Layer 12 of a small transformer language model trained on English Wikipedia (16 layers, counted from 0, width 96).
A neuron's activation on a vector x is SiLU(gate . x) times (in . x), where the dot is the dot product.
The model reads these tokens: " population" " was" " " "5" "," "5" "1" "3" " at" " the" " " "2" "0" "1" "0" " census" "." "\n" "\n" "==" "History"

The vector x that enters this layer's MLP at each token. A number n stands for (n - 500) times 0.0053.
0 " population": 382 490 474 406 584 462 430 311 305 504 559 515 350 746 707 472 466 363 462 469 680 575 526 600 560 663 493 638 386 632 603 518 566 361 417 534 739 581 535 402 539 795 515 372 297 747 486 453 591 301 551 740 390 454 649 475 378 481 530 495 332 550 592 439 352 589 633 465 554 683 255 488 513 647 497 629 481 385 699 399 805 481 631 416 616 700 588 577 467 449 520 432 400 617 256 464
1 " was": 539 357 266 466 392 438 455 544 470 406 705 576 525 671 429 570 500 494 404 562 456 663 484 605 366 588 488 604 466 722 475 608 480 486 661 667 365 865 458 442 587 504 461 410 483 722 271 512 562 372 673 550 469 660 578 450 320 338 423 532 342 461 597 705 537 603 754 541 530 570 501 542 609 684 567 727 356 473 453 473 432 430 428 472 776 446 574 413 638 458 709 569 612 292 438 729
2 " ": 502 498 319 578 644 470 611 600 416 562 452 546 532 680 718 424 549 527 545 515 503 346 522 491 395 589 503 592 564 977 425 509 573 392 455 522 363 649 526 475 380 458 385 505 385 663 316 695 710 341 538 622 489 467 679 514 370 449 437 430 677 649 242 586 542 607 383 534 395 507 461 447 706 604 447 564 390 261 509 453 493 515 398 387 689 561 524 580 646 608 615 593 372 539 464 614
3 "5": 417 687 246 679 589 489 560 365 477 431 705 609 541 608 662 604 520 408 636 494 493 528 418 505 361 457 574 543 637 787 396 557 389 657 423 603 225 674 557 495 483 484 475 339 489 598 270 618 731 366 569 603 531 682 680 470 423 501 396 411 448 438 643 452 470 673 399 595 453 625 349 401 583 651 486 613 584 77 450 554 559 485 369 521 796 615 562 628 340 532 606 582 418 328 579 515
4 ",": 669 311 411 498 351 543 783 463 418 448 701 734 358 662 665 612 528 560 543 343 533 378 440 509 471 475 460 604 558 763 448 692 475 514 489 580 241 554 527 477 626 514 513 505 607 746 395 497 576 369 618 482 411 584 630 302 443 376 462 398 359 371 558 672 657 729 297 667 484 588 548 495 413 761 548 568 277 60 482 549 525 630 403 507 737 592 424 375 372 509 346 571 532 449 515 463
5 "5": 422 623 549 676 632 444 625 508 347 421 560 686 391 708 779 561 471 653 581 411 384 430 412 471 418 350 474 519 660 708 377 772 432 457 370 539 280 541 493 469 603 602 649 561 529 562 343 528 529 437 677 617 439 620 571 402 384 453 425 469 447 433 673 556 668 698 476 697 543 546 221 428 488 708 411 645 485 119 457 519 466 524 370 496 906 483 646 590 402 623 486 586 238 384 574 565
6 "1": 391 550 555 650 531 398 716 425 372 376 563 764 421 576 632 607 534 618 524 406 552 425 408 444 534 441 384 423 523 738 443 748 436 402 409 616 264 580 499 459 540 594 659 594 470 573 416 588 582 536 645 565 391 589 694 340 323 437 465 560 464 521 606 510 640 688 506 615 539 507 162 418 616 750 443 694 297 204 432 388 485 540 351 521 942 373 601 549 400 592 584 613 257 442 652 504
7 "3": 429 623 350 526 494 370 605 196 403 358 557 596 542 657 512 604 436 745 451 404 642 587 274 561 617 449 531 620 495 797 608 602 425 339 438 608 376 642 536 231 546 710 415 472 410 648 380 374 372 454 554 655 491 577 573 495 328 442 398 427 383 442 666 338 613 595 472 504 535 581 523 443 613 673 566 688 487 77 448 419 432 444 457 561 799 357 484 530 409 471 539 577 313 465 641 362
8 " at": 564 532 227 535 564 480 788 394 437 456 635 372 471 636 680 569 338 601 479 428 585 736 661 575 567 594 447 491 562 571 433 381 422 580 482 616 262 635 375 528 485 520 548 432 274 651 499 429 239 634 623 722 433 458 437 559 334 206 149 613 373 466 555 717 531 467 366 563 359 673 434 476 649 788 581 485 378 488 439 527 636 325 459 608 771 489 545 430 617 539 455 456 625 359 621 674
9 " the": 550 422 446 572 593 530 581 769 499 496 821 457 485 610 500 514 560 607 386 377 492 448 583 622 591 494 668 709 407 466 600 461 441 400 524 603 327 405 367 487 387 633 517 302 381 806 325 189 462 339 522 689 468 518 520 623 415 461 273 625 424 506 529 619 663 600 299 385 336 522 547 501 583 822 579 662 466 481 568 492 504 511 408 580 685 538 362 317 501 518 476 527 535 490 581 587
10 " ": 509 569 445 693 744 443 531 514 397 666 514 487 416 595 773 402 474 380 493 466 528 287 501 496 566 586 649 668 466 769 469 535 532 498 510 318 455 586 500 311 401 422 572 444 332 568 373 359 493 421 573 658 573 530 418 476 319 382 417 431 664 762 254 533 548 565 184 454 425 589 472 402 634 810 568 528 438 348 669 468 620 396 430 339 713 455 520 433 586 513 598 518 498 528 512 721
11 "2": 497 656 296 760 755 482 499 432 484 669 776 449 416 542 585 508 537 142 557 396 520 325 496 522 430 528 712 352 511 497 439 528 413 669 489 582 322 566 585 365 494 353 700 283 475 620 400 404 613 331 638 596 660 756 576 389 362 313 368 523 453 455 631 349 421 583 259 542 541 464 447 298 569 862 460 568 512 338 550 441 575 368 418 474 622 573 544 524 465 569 506 510 526 359 531 579
12 "0": 479 614 419 691 637 595 436 642 591 691 660 659 479 581 516 530 586 326 441 457 787 431 539 463 616 610 562 611 675 565 340 396 361 776 404 597 284 658 592 506 553 677 702 288 551 597 376 478 310 526 501 736 459 735 537 384 368 441 360 543 398 558 564 441 609 555 268 504 412 484 238 269 653 576 663 531 615 349 548 448 692 257 468 447 656 358 583 527 381 558 469 508 384 538 582 552
13 "1": 374 526 494 706 537 491 571 351 371 497 637 762 447 551 638 515 562 219 491 295 607 302 421 453 607 363 602 227 441 518 420 671 376 582 580 575 321 551 445 452 523 618 660 585 470 697 470 579 701 532 404 527 469 607 675 392 230 298 394 542 505 786 545 508 677 643 387 346 502 462 332 452 607 668 645 648 247 573 623 439 802 495 541 607 535 514 564 395 410 542 505 673 446 497 609 536
14 "0": 384 614 330 549 668 688 490 320 336 556 761 483 520 415 629 561 694 552 382 323 724 414 503 587 708 538 745 493 449 482 672 486 293 417 535 546 467 655 503 353 514 705 487 531 381 720 346 475 453 608 397 637 570 517 467 620 291 359 367 620 458 774 572 297 485 496 301 416 515 601 593 418 518 686 535 649 483 437 507 398 671 386 565 605 631 470 308 339 397 473 408 564 465 472 628 559
15 " census": 492 578 467 428 584 501 510 404 460 491 624 700 533 719 540 587 517 381 516 480 635 477 394 633 777 537 496 755 231 556 553 520 423 523 417 660 665 569 626 252 441 544 568 417 356 645 276 358 335 478 489 543 495 446 501 455 353 474 470 535 526 635 572 339 536 563 553 451 629 723 472 502 519 796 507 736 540 337 582 466 912 342 515 572 562 599 610 458 479 331 407 691 409 592 325 398
16 ".": 502 479 373 477 403 713 433 478 330 516 405 388 543 468 659 470 402 468 422 319 495 399 426 520 514 398 644 551 317 574 583 677 664 578 629 843 636 644 668 463 632 389 654 260 389 611 295 543 573 441 568 631 581 494 512 596 137 280 382 470 509 385 462 597 434 535 550 566 471 636 526 493 443 801 460 426 330 523 408 263 493 617 612 592 747 609 667 688 715 598 504 544 631 501 572 406
17 "\n": 654 553 163 497 672 711 545 520 445 547 304 310 453 580 424 630 316 446 460 298 514 324 428 616 475 544 679 549 440 418 370 652 423 352 701 719 661 615 725 492 531 412 627 603 393 708 257 371 537 384 359 564 414 427 532 447 525 472 474 462 445 322 415 547 639 448 590 340 555 460 437 421 574 623 413 474 535 391 499 529 447 588 776 551 687 544 631 587 755 508 548 576 444 601 572 475
18 "\n": 669 570 152 492 663 727 489 584 418 576 341 358 457 598 403 661 336 451 484 299 525 351 408 622 489 540 610 508 494 428 344 707 428 367 720 679 686 627 692 518 540 437 596 617 423 665 307 354 551 376 369 585 397 420 521 443 595 486 508 501 339 322 396 579 605 396 558 331 556 451 449 436 607 663 420 482 587 402 521 538 435 553 769 515 674 573 595 560 770 496 578 563 458 586 555 449
19 "==": 613 472 272 577 575 590 421 558 358 623 488 541 388 570 555 614 271 541 488 318 576 385 476 544 475 415 701 548 664 532 312 725 430 353 665 729 499 643 577 548 736 576 487 389 306 673 351 396 212 285 275 515 509 463 471 586 166 600 515 621 386 505 449 557 412 421 318 422 539 499 307 411 636 646 390 607 421 572 491 434 116 351 551 599 546 707 535 520 403 448 610 677 542 535 602 545
20 "History": 541 593 324 433 691 450 558 309 530 657 616 590 610 589 708 638 515 332 435 488 722 498 424 550 518 457 705 623 535 352 545 642 507 464 583 704 824 481 682 563 596 422 437 688 530 427 516 471 626 447 420 665 269 623 572 410 374 618 513 743 374 599 663 528 354 384 414 169 459 677 352 567 322 607 348 754 439 500 684 442 569 539 421 534 598 643 629 532 502 336 622 465 494 495 656 423

Each question shows the input weights of one neuron of the MLP. A number n stands for (n - 500) times 0.0014.

n87 gate: 567 612 460 626 359 451 337 609 466 519 463 415 497 525 408 370 444 609 295 452 494 414 583 546 585 489 535 657 417 613 492 578 503 533 514 469 432 385 604 744 587 562 475 589 581 444 412 570 468 526 347 528 517 423 368 506 459 565 608 609 541 608 584 503 381 386 610 420 481 393 659 578 545 625 402 270 435 588 497 710 645 486 602 428 451 420 494 380 476 447 454 519 590 663 570 468
n87 in: 493 634 328 428 440 523 500 497 500 426 507 584 624 548 488 438 560 488 453 532 600 516 414 470 565 558 321 554 491 468 472 431 531 482 378 495 550 459 473 495 419 457 464 553 468 531 463 594 403 389 509 613 531 450 437 488 308 605 369 546 583 613 574 402 622 516 540 470 519 428 582 552 371 651 449 354 350 525 456 614 495 698 550 430 461 500 512 434 564 547 551 378 521 628 573 580
It fires most on token 11 "2"

n92 gate: 515 523 536 686 369 594 515 547 500 424 617 545 497 200 518 473 634 432 518 465 456 526 415 519 552 572 396 367 489 528 421 450 452 523 486 506 528 479 546 356 511 563 470 352 577 521 488 386 764 420 394 476 720 395 430 436 405 500 424 494 125 563 475 515 474 457 639 578 491 461 563 659 643 549 603 448 521 559 497 611 497 550 411 302 640 549 449 459 509 515 627 388 601 450 537 272
n92 in: 482 451 487 572 652 411 474 517 516 497 490 500 431 521 349 675 484 547 450 546 542 479 467 605 544 446 470 629 472 558 526 447 443 582 390 374 389 690 484 495 527 428 511 511 548 508 510 386 586 349 267 580 529 412 443 458 423 529 627 486 438 637 493 536 458 377 407 451 290 484 500 408 545 434 283 513 569 575 540 485 313 419 606 440 478 562 505 545 698 550 433 572 299 616 505 622
It fires most on token 9 " the"

n58 gate: 446 416 354 418 321 447 371 565 385 521 521 448 271 474 507 461 416 615 373 365 430 350 691 462 284 627 643 526 478 392 459 420 451 365 191 740 399 526 434 604 360 412 339 424 400 634 560 488 466 430 414 474 395 513 474 519 522 568 570 427 566 474 663 639 411 500 484 405 417 536 653 449 403 359 470 472 691 338 443 661 545 401 393 478 411 462 438 413 648 660 641 415 455 481 614 460
n58 in: 628 434 333 575 381 652 520 452 360 452 492 625 348 511 580 322 364 556 408 503 561 620 398 475 541 463 383 242 465 457 531 590 399 505 396 559 515 564 483 383 574 486 435 471 372 528 415 351 485 333 480 654 313 420 491 436 585 554 383 425 577 700 471 442 622 541 464 357 469 658 437 508 480 515 523 492 639 621 593 709 587 352 560 508 480 583 531 511 578 556 554 503 503 508 497 543
On which token does it fire most, and how strongly? 9 " the", at about 0.69

n165 gate: 487 646 546 695 628 481 555 424 530 615 595 411 242 350 583 493 526 486 519 542 407 273 525 358 617 447 325 656 509 538 535 526 438 459 629 458 627 724 540 619 555 447 526 487 506 439 541 453 520 500 312 573 677 424 610 349 271 589 805 510 389 497 570 532 442 433 503 621 655 529 748 500 516 544 560 595 484 568 503 506 783 439 254 519 480 497 490 623 506 477 540 551 337 461 385 420
n165 in: 536 624 520 593 472 395 676 435 449 474 497 570 651 405 437 528 388 740 459 513 415 431 505 467 584 500 405 525 535 465 434 483 603 516 368 475 637 592 514 568 484 624 483 660 465 337 429 540 509 387 508 534 470 356 554 313 326 449 418 574 359 511 387 495 461 560 628 415 417 321 500 425 570 616 546 552 483 488 468 428 469 533 621 516 554 601 376 619 508 403 724 671 467 333 670 471
It fires most on token 6 "1"

n31 gate: 324 574 491 486 438 514 421 635 476 384 478 597 500 547 625 359 433 625 601 455 345 506 341 366 545 597 361 529 536 455 569 442 456 690 401 512 436 539 536 618 704 397 494 595 396 428 395 593 549 373 431 556 633 527 470 356 455 488 575 598 577 402 500 540 376 644 466 466 318 477 586 457 670 530 326 645 600 460 609 654 648 425 559 374 479 514 723 468 531 538 408 361 582 544 525 575
n31 in: 495 682 524 691 513 600 565 500 598 527 590 547 409 505 556 487 419 530 377 576 561 492 580 592 654 487 505 557 445 507 621 419 500 330 366 562 566 532 688 518 475 371 477 654 389 492 419 492 557 435 391 742 564 632 620 426 528 435 590 644 464 603 454 508 503 449 472 607 521 623 526 487 442 500 569 470 623 391 512 500 593 492 552 653 439 396 547 666 455 484 558 505 560 482 440 356
It fires most on token 3 "5"

n45 gate: 376 650 382 393 538 597 535 500 598 371 535 444 532 527 489 463 460 405 537 527 450 450 510 461 456 381 467 399 597 380 471 444 535 542 472 526 587 618 351 597 530 422 487 391 459 532 461 505 492 633 571 656 495 408 560 623 352 578 581 456 469 489 447 579 650 464 581 419 471 380 495 365 342 600 609 326 618 673 567 472 511 479 538 296 287 492 508 529 457 397 326 383 532 623 426 424
n45 in: 513 589 430 585 531 443 469 554 484 495 423 541 269 426 560 587 497 470 548 446 475 536 610 458 373 482 487 589 449 571 497 426 423 507 478 508 607 574 426 510 589 627 300 610 502 419 432 461 387 473 518 549 439 492 309 535 418 441 349 314 450 479 459 387 336 515 553 435 536 323 477 345 557 441 466 552 732 489 610 399 503 355 639 565 531 625 539 546 525 531 518 425 569 528 568 434
It fires most on token 4 ","

n15 gate: 490 401 600 570 548 415 572 323 514 302 426 696 442 373 535 370 699 493 311 475 624 347 418 488 291 510 564 411 432 569 659 466 506 450 546 398 238 402 687 382 713 431 493 563 467 551 453 365 650 635 480 289 639 396 542 534 477 507 554 451 433 639 615 406 598 473 594 410 327 575 542 520 620 553 542 570 579 346 421 553 606 215 493 493 363 353 503 619 648 252 406 580 346 640 464 664
n15 in: 589 552 497 354 473 400 588 377 489 533 595 666 452 455 324 591 463 525 398 647 466 468 439 589 430 476 486 524 325 515 447 519 525 448 518 513 455 505 388 505 450 629 319 576 449 511 500 536 575 406 611 296 621 565 394 592 433 457 657 497 316 522 567 479 434 389 562 510 447 553 333 651 529 599 546 505 508 369 419 405 521 426 452 388 560 591 489 384 538 476 562 358 375 513 429 680
On which token does it fire most, and how strongly? 7 "3", at about 1.6

n11 gate: 409 506 725 575 423 423 626 355 488 567 350 423 322 353 434 488 633 481 373 419 587 536 465 517 348 447 551 665 471 538 455 436 590 527 556 476 545 767 487 776 648 611 773 531 544 427 494 356 558 650 515 525 597 621 375 569 509 636 437 362 434 540 434 470 452 485 479 605 464 629 627 628 608 427 475 431 472 510 407 535 689 272 577 413 569 602 469 512 553 637 531 539 491 537 559 582
n11 in: 456 432 553 653 441 470 385 264 443 447 511 570 592 472 457 674 663 468 572 523 541 511 484 386 397 497 503 428 628 449 586 416 381 454 576 658 705 666 509 591 563 576 629 466 476 561 298 481 629 477 397 500 392 613 509 508 334 534 442 489 598 386 508 618 497 622 552 640 506 767 565 544 534 474 666 576 295 538 498 527 592 478 565 401 640 555 472 500 511 564 437 576 539 472 508 511
Its two highest activations, in order, are on tokens 16 ".", 12 "0"

n68 gate: 593 433 598 500 514 572 314 521 534 394 612 475 472 483 508 439 374 625 467 561 413 555 535 555 543 508 626 633 473 455 453 542 419 541 527 442 468 594 609 463 547 657 467 497 629 547 538 414 500 535 561 365 637 545 588 645 449 500 382 449 527 731 398 445 412 562 541 519 517 461 407 721 419 546 406 397 687 700 527 465 652 536 534 486 403 568 340 425 279 298 528 576 580 464 503 659
n68 in: 539 467 423 487 599 470 389 450 540 563 468 558 492 630 575 341 553 464 599 541 531 461 401 486 670 564 598 450 377 378 448 563 502 387 390 673 467 486 503 425 383 423 328 562 497 539 699 452 553 673 534 583 581 431 451 609 531 527 529 689 392 516 505 518 474 646 549 606 599 473 503 521 328 445 438 482 803 448 571 523 400 366 532 599 492 632 516 466 472 511 554 533 555 434 455 470
Its two highest activations, in order, are on tokens 14 "0", 15 " census"

n167 gate: 597 459 739 432 585 487 559 344 483 471 442 618 587 662 500 368 551 509 403 439 552 406 626 437 560 398 451 400 444 548 506 405 637 375 403 644 535 446 621 441 571 415 506 406 516 536 514 505 474 622 469 627 306 443 434 310 691 393 368 520 402 511 584 588 508 647 500 752 530 466 415 528 312 485 603 645 430 500 577 441 595 539 545 508 503 505 503 478 449 522 526 454 307 525 564 526
n167 in: 516 518 527 553 571 534 414 449 379 469 442 622 624 405 497 408 519 712 505 601 460 438 425 476 466 560 603 503 405 420 361 713 546 532 557 406 446 638 508 451 630 530 476 398 495 519 553 689 672 610 513 459 447 448 547 412 497 505 436 622 424 418 490 460 625 432 418 429 650 524 391 473 486 385 392 461 459 517 495 495 438 452 264 360 514 426 323 564 606 336 473 744 532 495 559 475
It fires most on token 6 "1"

n239 gate: 520 500 652 355 561 287 446 744 643 443 349 524 607 534 466 396 541 595 513 451 418 413 474 309 294 497 597 574 590 574 460 420 684 379 442 507 683 548 514 724 614 500 524 469 370 656 425 529 451 301 383 615 271 337 346 599 284 517 424 404 565 408 428 645 275 627 576 474 480 510 378 570 331 455 317 451 433 423 617 500 360 357 554 536 617 474 348 403 558 587 435 555 497 601 394 613
n239 in: 318 666 473 401 559 433 452 537 600 632 325 599 500 575 443 363 395 548 418 476 450 479 413 539 474 524 461 476 355 469 518 476 422 453 490 595 662 585 448 495 455 538 548 388 420 577 594 741 503 517 609 576 410 508 527 631 443 527 497 505 575 581 450 615 566 534 479 570 534 540 568 389 535 336 308 643 476 506 578 431 386 656 484 492 372 654 478 484 503 508 473 560 615 660 528 328
It fires most on token 2 " "

n211 gate: 422 565 509 400 406 433 523 623 509 214 464 506 661 351 512 544 335 647 549 468 428 636 469 574 420 533 618 413 347 584 607 357 398 585 375 619 377 494 397 568 588 441 535 527 404 413 437 452 515 579 546 473 526 538 303 650 397 468 653 497 292 357 676 431 411 614 420 491 465 371 571 445 529 497 503 511 562 589 555 424 503 398 494 710 422 391 465 506 514 538 458 346 532 357 478 395
n211 in: 401 589 466 442 567 561 511 423 398 444 579 461 537 434 386 544 406 416 579 591 502 480 546 649 600 472 439 441 502 581 498 525 530 562 423 529 481 446 526 470 437 445 575 456 410 459 395 590 533 571 573 662 446 412 386 590 469 493 558 659 371 417 425 419 457 633 328 556 482 525 542 450 514 692 537 487 546 603 551 511 536 468 569 594 470 473 472 502 500 477 463 491 429 404 681 397
It fires most on token 8 " at"

n104 gate: 456 422 445 390 552 614 580 568 467 515 509 335 266 542 500 371 322 470 402 407 538 666 580 442 456 643 480 593 276 518 519 529 591 566 559 561 530 286 447 383 385 451 391 575 599 468 638 574 742 467 561 179 627 494 457 585 578 400 639 582 437 529 533 396 443 163 368 368 602 542 386 503 458 313 484 431 400 530 520 531 423 615 432 494 582 531 377 570 355 586 516 491 391 555 325 487
n104 in: 479 563 423 441 560 458 538 297 547 531 602 560 321 402 569 511 541 520 535 465 479 508 404 468 463 511 461 535 619 513 527 397 651 677 503 500 617 508 696 505 559 571 470 617 453 492 720 513 727 477 530 467 720 615 508 484 468 385 292 558 548 503 462 396 596 468 481 495 382 484 398 468 555 300 545 624 459 350 640 539 624 476 464 545 556 450 412 476 367 673 467 455 524 530 539 397
It fires most on token 19 "=="

n172 gate: 651 565 488 387 607 450 625 699 549 494 460 353 558 695 407 604 365 423 536 464 530 337 477 517 370 485 607 542 430 357 398 296 629 379 459 488 554 500 597 522 399 506 491 463 688 452 765 342 541 592 385 500 584 426 456 593 358 378 665 578 411 497 446 626 419 506 473 545 524 295 555 452 396 440 344 331 561 573 565 553 388 437 613 431 463 479 506 436 430 482 519 450 470 372 271 634
n172 in: 488 628 456 490 567 514 574 500 512 358 440 495 581 566 520 458 416 428 551 580 594 464 448 516 443 371 594 656 432 394 435 419 535 426 341 556 544 593 609 488 421 408 552 485 521 527 567 481 467 564 634 609 553 396 445 512 450 584 524 600 400 532 498 469 469 605 517 490 524 416 259 451 534 469 492 588 263 528 410 561 568 524 601 406 442 534 599 559 571 488 493 283 488 554 624 610
Its three highest activations, in order, are on tokens 17 "\n", 18 "\n", 4 ","

n123 gate: 416 439 601 552 566 362 394 408 354 438 268 588 491 500 468 422 481 589 407 452 494 441 494 523 467 582 616 478 572 521 432 503 488 308 394 525 353 330 652 478 406 610 572 666 569 444 311 377 533 650 696 405 553 516 439 401 460 387 463 522 488 214 491 724 586 397 644 677 491 418 491 540 613 399 484 567 651 422 411 608 634 565 459 506 462 610 434 335 491 301 309 460 347 434 482 372
n123 in: 442 534 421 423 664 524 571 398 469 531 521 352 655 347 531 513 434 473 450 442 527 603 619 576 460 392 416 546 505 549 490 601 466 488 429 445 412 378 571 441 546 336 581 578 397 487 406 517 713 320 462 533 334 505 539 543 517 403 390 448 502 314 536 510 563 480 567 644 596 431 402 460 452 453 338 559 464 391 437 559 606 485 444 607 560 604 600 581 524 515 384 488 429 533 393 596
Its two highest activations, in order, are on tokens 5 "5", 6 "1"

n226 gate: 614 727 503 660 439 457 286 682 578 521 503 461 442 654 536 545 539 641 361 468 418 379 472 509 550 500 632 529 299 429 582 388 588 612 404 389 587 448 530 558 645 458 606 618 667 716 459 540 607 440 475 730 573 377 621 346 466 510 560 595 435 601 461 717 415 671 685 434 440 407 788 386 510 513 470 459 651 480 509 580 350 389 442 538 408 387 390 567 414 351 507 475 446 516 473 539
n226 in: 348 439 613 358 616 426 525 566 506 458 608 434 503 399 517 467 572 534 470 448 600 546 702 475 399 736 409 448 657 524 411 462 479 407 521 505 466 539 353 567 366 459 369 357 410 519 441 300 451 685 519 586 630 398 341 522 583 649 414 595 452 544 585 435 513 553 412 658 457 549 400 484 440 477 573 468 371 454 585 503 519 581 522 368 536 537 434 571 610 478 414 362 514 579 633 466
Its two highest activations, in order, are on tokens 9 " the", 13 "1"

n153 gate: 361 571 491 406 394 438 412 423 521 406 410 535 322 515 390 412 573 702 483 471 308 619 564 355 474 544 337 549 508 612 526 620 561 548 350 526 472 320 485 429 370 606 520 390 413 821 360 522 466 485 494 574 636 571 524 494 455 559 543 452 537 681 470 566 581 528 660 660 688 503 497 541 585 409 332 642 400 506 529 520 616 410 338 494 530 380 471 515 534 587 444 463 529 558 545 407
n153 in: 503 623 259 301 562 357 311 589 586 548 632 438 385 556 609 475 574 512 419 541 519 609 441 607 544 372 503 503 387 527 558 660 431 445 549 397 459 480 654 494 449 497 537 460 571 612 365 673 482 573 589 463 492 537 595 447 313 528 691 529 374 503 476 636 544 484 530 539 441 477 466 478 452 459 581 560 489 471 538 478 576 528 463 536 330 583 304 612 470 363 500 256 368 534 489 411
On which token does it fire most, and how strongly? 0 " population", at about 1.3

n183 gate: 520 475 710 566 483 565 528 536 500 471 455 557 562 542 512 460 446 601 464 379 397 399 438 408 382 552 529 432 527 500 578 427 508 481 314 430 361 462 649 511 559 383 424 494 497 315 461 419 376 444 511 311 545 651 396 553 376 483 684 543 439 451 341 592 400 662 613 533 394 378 449 281 574 491 761 539 684 408 523 560 407 576 449 408 402 431 580 382 505 449 514 593 616 443 589 503
n183 in: 641 404 414 655 539 440 347 574 518 473 456 346 425 552 394 521 573 448 400 580 564 472 634 507 598 608 519 601 406 592 603 430 522 533 510 400 508 606 430 539 681 434 427 426 525 595 409 495 350 484 448 660 533 411 484 528 538 430 643 386 576 685 639 321 538 480 541 523 557 544 584 433 456 408 481 419 471 410 479 577 606 526 424 561 537 335 592 386 587 606 600 510 456 536 552 423
Its three highest activations, in order, are on tokens 20 "History", 13 "1", 10 " "

n19 gate: 512 579 442 521 470 590 518 494 337 466 401 607 554 449 556 679 628 436 434 481 488 515 668 552 553 702 597 461 587 549 500 313 568 474 655 425 471 550 525 626 500 488 536 571 550 548 636 387 807 374 428 586 599 485 469 610 577 454 667 503 532 466 440 482 548 553 630 462 506 652 491 593 494 390 425 373 588 430 484 419 446 506 427 500 587 349 412 593 401 837 725 412 364 530 281 435
n19 in: 473 296 275 444 629 571 459 319 533 373 449 544 519 514 436 503 591 526 462 512 414 449 495 562 484 636 523 530 531 503 546 552 456 662 519 533 431 354 669 727 531 533 380 606 400 351 468 463 572 472 568 312 351 517 427 409 516 245 546 584 420 472 533 385 355 405 535 463 543 371 428 381 420 594 492 532 571 480 510 558 563 495 662 575 506 524 481 473 505 557 522 341 576 623 552 517
It fires most on token 18 "\n"

n204 gate: 618 413 520 522 540 548 443 634 591 436 481 545 418 410 518 603 365 568 576 525 583 426 445 376 531 636 490 535 481 471 650 445 545 510 541 522 336 497 495 407 512 487 450 556 685 522 473 548 401 368 500 316 463 377 350 549 502 467 574 582 384 606 460 449 473 435 500 451 426 503 374 569 477 479 313 536 655 352 558 459 493 423 585 603 457 395 508 520 309 483 612 626 552 590 474 515
n204 in: 453 412 541 386 418 477 567 708 471 495 607 469 419 428 485 543 440 428 568 439 526 561 525 504 447 396 510 495 557 518 425 510 529 671 590 493 667 459 556 618 565 550 631 517 403 550 493 411 493 535 625 490 418 647 478 338 558 586 481 507 584 527 574 449 528 678 458 377 356 553 649 531 557 441 551 435 447 515 434 507 562 455 490 549 488 635 459 462 509 294 376 461 493 519 584 466
It fires most on token 2 " "

n137 gate: 448 446 576 340 338 394 573 334 399 472 525 606 427 482 509 360 477 414 488 341 526 465 625 571 443 406 485 564 486 651 419 517 549 531 604 358 524 425 635 577 574 362 564 548 461 263 660 452 384 552 503 609 537 326 443 486 602 427 523 500 369 488 552 683 572 477 477 377 506 462 562 517 506 394 557 526 564 735 640 744 477 506 409 451 640 477 447 399 536 404 393 367 532 337 364 458
n137 in: 542 495 532 400 550 472 555 414 524 540 564 548 584 503 342 529 497 654 492 450 417 406 420 540 556 431 486 419 485 447 518 413 602 444 546 375 511 578 541 335 589 455 660 425 510 354 359 525 544 557 518 635 531 516 476 391 428 587 637 398 528 436 372 454 404 375 528 397 721 321 465 529 516 285 575 508 569 629 378 427 602 312 376 454 567 551 540 544 437 380 417 490 406 424 563 513
It fires most on token 9 " the"

n82 gate: 553 439 349 430 364 491 665 345 345 423 525 572 674 485 396 449 666 296 515 481 482 450 299 419 410 424 485 625 511 310 583 539 562 593 506 467 516 451 302 412 511 455 746 592 624 464 553 578 528 500 500 446 432 264 457 465 456 458 577 463 442 485 764 562 485 474 547 699 473 461 573 631 539 547 472 447 524 541 481 644 578 645 581 453 534 559 452 354 425 449 415 576 530 329 463 684
n82 in: 440 365 468 555 667 521 532 477 629 521 322 505 429 615 483 544 475 416 529 465 565 722 439 374 488 552 379 459 574 519 457 541 334 436 550 587 474 395 598 596 500 635 563 535 538 536 464 470 513 495 423 360 539 554 545 483 612 471 387 435 533 599 420 517 425 488 467 381 616 451 574 335 559 475 545 538 564 582 389 577 522 529 549 478 535 529 367 568 593 578 339 569 454 563 593 445
It fires most on token 13 "1"

n102 gate: 539 603 497 646 561 386 512 513 463 526 594 491 455 284 268 482 372 541 449 406 372 356 517 445 462 451 280 563 529 270 587 400 669 500 521 253 640 606 703 371 569 549 579 547 488 392 542 535 598 484 626 564 428 365 373 449 305 613 354 565 391 657 591 381 413 591 571 518 494 558 359 506 393 554 469 592 680 570 608 421 560 611 607 509 457 518 500 361 416 494 512 450 415 509 494 528
n102 in: 638 394 450 622 508 643 398 586 394 533 626 550 512 562 528 483 398 544 623 480 583 502 638 464 442 505 497 401 408 588 380 465 631 534 397 443 531 520 562 487 486 382 376 261 459 401 617 452 674 433 458 399 461 455 360 681 536 485 363 508 563 482 451 473 461 507 473 588 483 435 457 451 475 492 556 558 560 458 449 557 569 589 490 373 520 663 455 577 576 384 546 558 545 376 533 475
It fires most on token 7 "3"

n148 gate: 497 328 591 569 419 435 545 341 608 311 243 571 584 603 644 542 701 446 449 427 440 427 580 389 566 601 626 612 439 497 761 503 385 556 444 609 493 507 706 542 345 539 535 513 547 593 428 265 342 554 484 480 408 526 546 560 447 416 503 493 506 598 467 620 294 538 522 579 647 519 493 545 397 594 592 428 497 439 718 556 413 452 639 557 460 478 425 237 614 382 448 610 301 452 454 658
n148 in: 506 359 483 427 486 481 494 527 541 486 535 466 745 489 372 471 348 503 584 539 478 379 293 528 434 569 394 523 391 467 528 563 427 572 381 698 664 465 459 494 398 730 517 555 563 347 414 292 417 491 596 356 458 563 471 407 619 563 416 346 619 405 471 438 419 608 620 572 573 614 523 576 368 494 553 450 434 542 434 404 537 438 520 489 643 564 400 443 432 361 396 461 352 594 628 378
On which token does it fire most, and how strongly? 15 " census", at about 2.7

n89 gate: 491 418 539 594 476 598 512 529 518 520 528 349 530 319 475 397 479 371 337 415 491 649 491 500 617 530 649 521 434 422 485 464 443 427 686 473 450 395 587 619 531 461 446 537 631 461 644 471 415 869 393 424 518 479 285 648 515 518 476 537 257 567 413 544 574 459 629 379 521 527 713 542 295 463 451 494 624 503 647 555 599 333 573 494 571 426 439 392 543 354 369 491 632 452 532 429
n89 in: 376 538 547 572 582 538 527 342 473 526 475 441 498 537 573 512 389 435 527 424 527 385 622 453 600 375 531 549 444 495 556 419 326 483 538 510 572 492 652 667 437 502 579 558 502 327 522 498 629 464 507 468 519 607 327 471 493 334 553 510 419 550 461 447 532 634 399 500 405 505 378 710 404 571 470 579 611 451 507 377 507 483 502 568 389 454 421 556 455 380 650 452 547 618 540 490
On which token does it fire most, and how strongly? 14 "0", at about 1